Layer 10 of a small transformer language model trained on English Wikipedia (20 layers, counted from 0, width 128). Numbers have three digits each and are written without spaces.
A neuron adds its activation times its output weights to the MLP's output. To switch it off is to set its activation to zero at one token and run the rest of the model.

Output weights of the MLP neurons that the questions are about. A number n stands for (n - 500) times 0.0011.
n0: 585550646280411328481363641580447369624399579520424406444508915415358433548431537612191521640436235641404533533647515649580248402347698508703469424613359594226544643757596602540456264233566639322519606643738470527632305439379546388621569467223464330458745661588697453301611344424468605439496648452342679445654565508401473595559762443451380547257646661459480493468287749552344421438463
n45: 343408434318601358393408717522473493477453419421760398644404796389463597437475538314330738460742592340472365572455370339644551507345352504526420493434542550572283446704554514718507301518690516262514598636532201293547212320476404412576560544452673462662398418554535482496401654551447582315299400582554492616470538424164410604476492546712519371483573455560419465747478493614652415311336
n56: 446666383604355478447567382410486616538591437425606645543520300497521419551558469546521640549632446553529704655545452500532690645410479451710493550346459336724585406493440687362509674453348394520343208603510567545603528405635565684425585491416301510626540521598468421497644528475555598358787405463811568670551520410457415464580315590741358467506444525454477648520244650531456479429607
n72: 577357510504553207315265504524745457363535644561436583432383754329304443451672612641504526457508136460542500429266435288423607567286428767641556273403350432522442480549403645314225701488345307204446592690650591427526527521515399448465516597285477554492560846589445401535436653496619492453348592589609362440373204392732472213411430686425329437346375681414532553750634445428504588282433
n108: 382329547532600456469420486555270334443422322325677453792699782319259397315454412500431626210725243442675645371488399489413644266503554450456410427718622358463496312305531465478483489303618687456472559530468614552613638589500578236553615571728747447408500550500600464518522602570496559468473329658482559355381701715431250378601571398500599578490455548406577476412419423678540553578610
n122: 522728562404581605551441415285662518383422467533388716379647402387373332367755676532454555607773573493623474643337597289549460489507570504478565493236444401408476493419454396430350608544567600420364330376389555556496283318416539354539340598412688485653525512436523683261358466597262374440581456430458707530641575470351446350682170563583462603613613688475566538511500638503873504370511
n124: 399500582331407477243382388332454358560510340354345696541538538524487356621669490460504684500497380554484507672343269351454616352490587670709453438224536274522527417490565539507413503579724571510713552521601740474416313490462659349370462557517386500600615464324263611312401430449448625444693608483566672446476476309415446456434489516518376533428645651509603362538300607487448661619500
n136: 305511376706261617633654544645378246541691543356496481575579655552471323564371482370159454488560707608466332573539302540373662523650434251732709377372395859518330427393330455547546612347400500355270340714685510496358515452615679623604380369516599504677613300554508654424418515176312409621438457433595391515484380212348550445620282421593443653629563537675657530457567677441432689557488
n177: 520592444366317466551647482334766281556493684504439492604496415398451561266679600410540570523469582470574370568380493461441451398522671504485591283553493604357278328461451207500493543400399584600515142385357625353582471394323407492775453428605557504795657337511395742478596382374488469645575286298619677639531626619213519450472646548579244429346685496480797630546325642511446367597696
n192: 664355460653547278493730453371296514407472428617473528410663364688444561496570507311368593486511635358621540463805421741466609660423626268496429424560654804467572458580674568551638614511362374482479456437348289370400466258602890609444569634591554582421518481596485723500586554287361405514616822540580650413540621571557366640477515479370549416631615436687349601486442576409402421455459
n201: 559522691556394423435544464434576563376428531559798553539422414346390337629429421568427463542433612508541950525422592335507433439420623492535504352561655840532410587500708419364419318434500589569467397281515331648545609618550275701678496579375309516585523352418581489869554496520654527425586644480462363536792943624611360437550591664492568632609496438321733500682547585645723730425263
n229: 298455346574698456418694503384433573553557439504688496656438042413530442416542652461523531372397587607622533601212365500535719521520611383576479168477410598692512514317381497518338704409424508486451493638304759379515462326450479531574378520500529515390507465560485493455467594354422243497550334306356477537426459474475290370322642580616639408483592326667431619347496643503551470314933
n238: 605470497515564421485546652746635738500307623435425226548504093419485377673204740678562491531307201344546618482598496536485351547493508465440383464725352050441579624436437485700645492671493613512348323312722336659682695569449558749399484577488386455421401508540358547691691297626310693615496587432469466283670687763705481470350541439676504721533489683347572612428572493589621363396537
n241: 478564387661534545531574497386629432328450375376543413607314442536615379485518483367570397612567616478337508459578489530444524435290500673349420478357384431462733561712321651567342398493529194548419777572551468409622573534608329735702586634172732358674544527490248576599430363445741660333476581318661610479466391713456547632476545411496695612503382555336496323363232517458661342635554
n243: 652479394382478579500520497482684521626611489264357599432385128487543436587649427406560742349504599577503489490440537355520326574467318681418521432388640041437341344381681483489523518621647500290569531603535804265401214536782490292549435693554455400507386439447508444679632540262697373596586367320500603533478350456220493643500460490504693549552426627540668520443446457409648396559511
n247: 603633481434523500387522489695341591570573642634639356444610494779596486356653699478492476474633373470587554556445468477425662489500118691496108496433557195469533463538484196353603366553490422608673518620419486425740351496510485553526450392284418695539590508362504352326466462524500652442378664462391641657377646523276246533566411533570520474360408391539440239263671448574337449355738

Each question names a token from some text and the token that comes next. It shows the activations a of the neurons there, in the order above. A number n stands for (n - 500) times 0.018.

Then comes g, the gradient of the next token's log-probability with respect to the MLP's output, scaled to length 1. A neuron's effect is roughly proportional to its activation times (output weights . g). A number n stands for (n - 500) times 0.00084.

" |", then "\n"
a: 517494724495494510493523503559503495519505503504
g: 411327569730388432531438474447632550341677523457489440478371417610484334282441352503429531480594369618275350286350559477584642523665450555666559559432559492346594540543490582620294647592430307508414473388409375335462450492558642540572625460654402601320401507643508300599492562512439543322494445513364558760492703481662447483438546419505618599562612319518524531419407423443527594444462
Which neuron, switched off, lowers the next token's probability most? n56

" I", then "mortal"
a: 496472485498508487800457507472501497499507500519
g: 491496481368628365532534488461447427553384434556499477661526324486437365794486628282550694438583510506636471478423546670493451572336569500407553618581638505524519374497665519485635759556441660719644274249530513552484458386458598527415634435390552526527372547567480658537632420675566331530628686484299608370513585642474528513372723404543508472566565425451320444462437567465487488591702
Which neuron, switched off, lowers the next token's probability most? n124

" to", then " win"
a: 495515504528536520517477487504510535499503517528
g: 446329383371430465512415548534492503439543469681496580436515456444558516472531376619560434615601444376532631499377626593515543572595453632550384326355407638572454626550385487435323576557590433619420491430379493543568529480387438475415520518557477461683465455652863446515520590363461572625504209439446425251160535499242380639548419640535582484458522530466436625685306435475461490256623
Which neuron, switched off, lowers the next token's probability most? n229

" from", then " St"
a: 433506500508461507507489183513517500488498445499
g: 575345360651474477615543418403564449565580562463533505486365568536533545432599519648565119604559399518299498428492563232363564511542540561427324411545678618418480438314489490409410544736701624593493728490670437438486569595394311542412458534511511538491585520384545494490473597394472558467344586482368473322619486548674575709426413410656748289569567471354492535588608431434520506517634
Which neuron, switched off, lowers the next token's probability most? n177

" had", then " already"
a: 467501497543514504510462527501441552494500935513
g: 440611408607829483482743265490582601496413591403410573493504522520336622473503506451525452558590558693396658457415545421603374723675470410399511397565379539710513518411511567598434452743584577472540744381331509508486434562657536474445437513445540520467615323460739611415742422558475574345505586603332502453699595410383489577397400462621550492369610595435452519421573354572474511349466
Which neuron, switched off, lowers the next token's probability most? n243

"on", then "ue"
a: 487511495478517479505639507521503497512497497493
g: 484443528710616573325524630454467309364467631498631418499528513494576541515524639459533395511578657669465572704432485316596552359477517256393565565566462549520503566749464217460423559169425450391529541345312450613428446505509515617585405565466555436690380446376438418328675481381335499613481508464359617456375397243564484511396347481425604697476465482462510481498478331521595464448607
Which neuron, switched off, lowers the next token's probability most? n136

"7", then "6"
a: 499380526514744512517492497504511491507437398476
g: 614548343586576506605507576634574489375609343539580271665622544568387367435430417360653592464377511528563388714500404488427510514410716305386578592452514493518587378575551452579910404391472438580571553431499497598502461457648345397433569273553590535576436491552686555492541634461394425527398398504399466654346505629411615552295578671395430700544359384567437545492429325503364444577468
Which neuron, switched off, raises the next token's probability most? n45

" |", then " "
a: 506491536486496497498499494487501501519393506499
g: 507451417603567482363563584424471476414584216455422581655387544460641575694467502524473572494371494409336555652418581482489514530551317542450439419532402498562556574422550505656577649611695583493459329634417563484550495687527349508623189554508507464509639421443535467637446614422451350525463690712563435542497488187380607384534418438515393449556657359409668406448566425328567831453417
Which neuron, switched off, lowers the next token's probability most? n241

" Men", then "é"
a: 521430485503500573503508503518495520491505506522
g: 456419348350498403656640483454418625303554636592518431580455378666489286505556483528543337592409540717468582457554426631418634439507547497529348567791238629426491487641508595513540559596465475714426507394552463634338455644272295598379379616460436357433567478383361447502411416370570499604525392640485446253593461377548563425420365388486370652410459521512580582359490351454499396533609
Which neuron, switched off, raises the next token's probability most? n122

" brought", then " to"
a: 497485497497510488497496515495472505733496661493
g: 449424493658560576706474504336497468408587421421343540477354482588580462504593323380472461503494504499449501348648648571440524623525448592492585416472495488544584629538574528523386503527976659479687433304450546572479450250499507592541531512402601715410578360602541856617598530529571542478442416424416596415348386438463361485542573572463766405505533488440500341594495495434500324475670
Which neuron, switched off, lowers the next token's probability most? n243

"ol", then "lar"
a: 543451508484489569513464511732491502592492496509
g: 274428377470510389545527516480358519415154565577349501688370575540519491485540465435381384606507523575435512365558388523500442523415483416405564614683402505648568313564480423256576579539444427437526694426322425469453465309503500435449443613592549391413455620536386404384510573530438647647316499355391566273360448707430500272435721520672422398535609562560306507630494420502531508351644
Which neuron, switched off, lowers the next token's probability most? n192

" M", then "."
a: 563503501523497528511499503492498509477510488500
g: 507342467420516590407399217327634706520398521596498477414447564545610632695528706598729549450413465533528547390445596573354498310601424560486420529482480499590631527467404321236426384483640440469512347327652542383435422559575714443388600561443561588457477413697394571579518204431427516451425337637471442534490492497654625482550444414545505444468445441554486653628793440557406365578504
Which neuron, switched off, raises the next token's probability most? n0

" |", then " Jason"
a: 443503492504489512508513502490495504498475453509
g: 620512452511469495457383468461442561493656417559502482526448482472483742531450421639324461490613491500519412307454499346498472672443526644647393558727481560502576648358437380423528463403486382476432398443353534538548484669573472489459501463433511714373483423451634604840561537469542514548541041207589452429650534657675443537518288493616381547475433492458419334602480529613602404398569
Which neuron, switched off, lowers the next token's probability most? n0

" |", then " Mal"
a: 432490486584496495488502490495499500537471449501
g: 422489411465524547499508463638470371627377515687556565364334488515631428685490491614747547441570489398580462637536417536587606592304709488545411350357561509748539471803372588647377637533570471602471631528576498457563519441492504481457556415306436482386449433677310520609612620493464525344455572667472278560624351458676399688394501392456565503588487516469583730369511552555439268432441
Which neuron, switched off, lowers the next token's probability most? n72

" Fa", then "st"
a: 508461490492473430487495489500491517518535497501
g: 410447580625559348529478713616444474650372470495490478509395477484569451471598351746593451666366491311448596489406583402501492569328476482519366558629490535675660673397644487437549386452539723645582516539501395423398591692604500493545462703469515487540572464725540766335756604528637635528492522700566684521318482541511449427274569589418412652487432551649413467384575498341502562444491
Which neuron, switched off, lowers the next token's probability most? n122

" |", then " Ka"
a: 447490483572495496488503490498500489545469472503
g: 607487487507551621631481406550342467661775565629597674382379472610533463711491508509510475339635492538601470557479559386504631616328558543562596417406395520814605389549405548492404635409485378489576575440498496570531548502567582560422578397326388633224500422640306603585538483562330470286565729475621431551589386426652369599522539429388301566489310521517436430470495579581456235518538
Which neuron, switched off, lowers the next token's probability most? n72

" |", then " Film"
a: 460482496514488490486516498493497500549309491503
g: 426505514457454492686450507446391381430533613437571344543659472610677495291433470582485562521515443503513526620879373294443433440458466551468485765507588440516416421495619662590735417489505448635402378419615572585625505240564539456444609501394480485472369556641355506520576379512362376571628685451536378423553519569474334670418522230566168617526555631496520462501513467441420564544577
Which neuron, switched off, lowers the next token's probability most? n238

"0", then "0"
a: 490508492507471506522539530502511437485503535425
g: 415535512490451443677539312581500439645710419575496500350511542320432462646546608534495545610554501496541424349510537494411310499505434355569447447661348505299602370574572651557352837417586750440577569433499506585329584478431455550306587594515479537483607566534509677555609455516425439337343652737367207497559375550448526443552592377677472360513434545556614409504292449481383467548379
Which neuron, switched off, lowers the next token's probability most? n247

" States", then " Bank"
a: 498581593493499503504525506448513495498513522501
g: 621323625506754549547424640462536540516565485422538490489527443472372487572509639635679416360540569530469453500650628521432473598366663544527600577565249410559339470533482577340584498544264471393628452389797505578509539495498521498335550399534460544385398638547318515552504517496466575580555679774281386575610564566620288439375395486484772367648500596408448494298623586480408491633484
Which neuron, switched off, raises the next token's probability most? n45

"1", then "9"
a: 501427512499504508500562515492549499519404478508
g: 365635581514646388519512316418570567484390455549418516472490459523572324532422642521570553640646435448357685371425518551590680433398485588468449665408475427369461512411474424509482434439549515643293617507538517454407516606232636407578562534471479483182447451455389603530632660537591437514724419543435552245570577520268357415621815476322385417563517582618539530442594340594498407340394
Which neuron, switched off, raises the next token's probability most? n136

" his", then " troops"
a: 498479512506495480483505535496215507505502528520
g: 676603572519576296480565475462552644442499340547557496359469465496514606636467761423210646463628502636337541571616530426607590533453529558339508477459508516440496342436599400686627569589396607592688500421404498240393512267639399374542553577521531591746603451563359452323449529472489614365515619528575478496482349598469457498596324447495661630595591577549216502465400510501462312526356
Which neuron, switched off, lowers the next token's probability most? n201

"s", then ","
a: 501488541494507729541530497489520533481493487501
g: 486430311443489740518592443313628454615585484619408460525349454526330414486567502487578464683683494542621387598596562541318620491585602170637431521670605463454412538398487271419593437363468354497398541669454570331517397513543449583665488584505510265420518335476336522413419508495425512421498510669442444628649275427553462533625559353484424737536484593355569553511690524593411340483561
Which neuron, switched off, lowers the next token's probability most? n122

"ni", then " Bre"
a: 494482502494507494497496487484501499495491494347
g: 448433601529543465555408454500590524612318581349532527631369535480442576334481329491484623576563521459329370344425670578446452594656582434351454352506519438388616715598463388726225442621637423470559681454779512593680557618537569601409536468564437545364347582507525524381426543567473710517437409499451671426519606593478518662507434432434585248473481416436340704664467713444451586464596
Which neuron, switched off, lowers the next token's probability most? n247

" Mil", then "es"
a: 497525497507607466504491504497488496496514476500
g: 498532486484591485498412480443659328387396439520519489577474545540542540500446709498498444524641536705461471460576413603479605367423468416676491429515472523395651438505624425508382601410687639446710645439377371534675614605666535402579543599568448470383388409356709425438777438503718637372439283443405454562578434802557490593485404496406379349547581494419440498539411490376649247748425
Which neuron, switched off, lowers the next token's probability most? n108

" (", then "1"
a: 525508490493485516494494475495455499510506508490
g: 438491536212650601407683450451559455536328464560405298568560465556396387396593557462487552524429326591459616368579195492668505419563424651426486529477504405410372389472446493600554550472391367552446633620548466408444422527762539440497456549537499477644398536403166562677611652380443471561464358400443434545433694509383397445382662622508365445637444626526365306672444514484380354570413
Which neuron, switched off, lowers the next token's probability most? n201

" (", then "2"
a: 523510490497483520496496472498472498508508506491
g: 406431555244616626467599531371760434568394639652386321592559502540382399478573489518552618408371349561526544525587197513723508379569513594487354533475478446458359439467388526648575435470330366529457551577556415420564459441707388585627475565443465575506434530408307564730584542455476406651446346360513436498449687523416397461342594687478355481670465579530422375770336563590487431576464
Which neuron, switched off, raises the next token's probability most? n177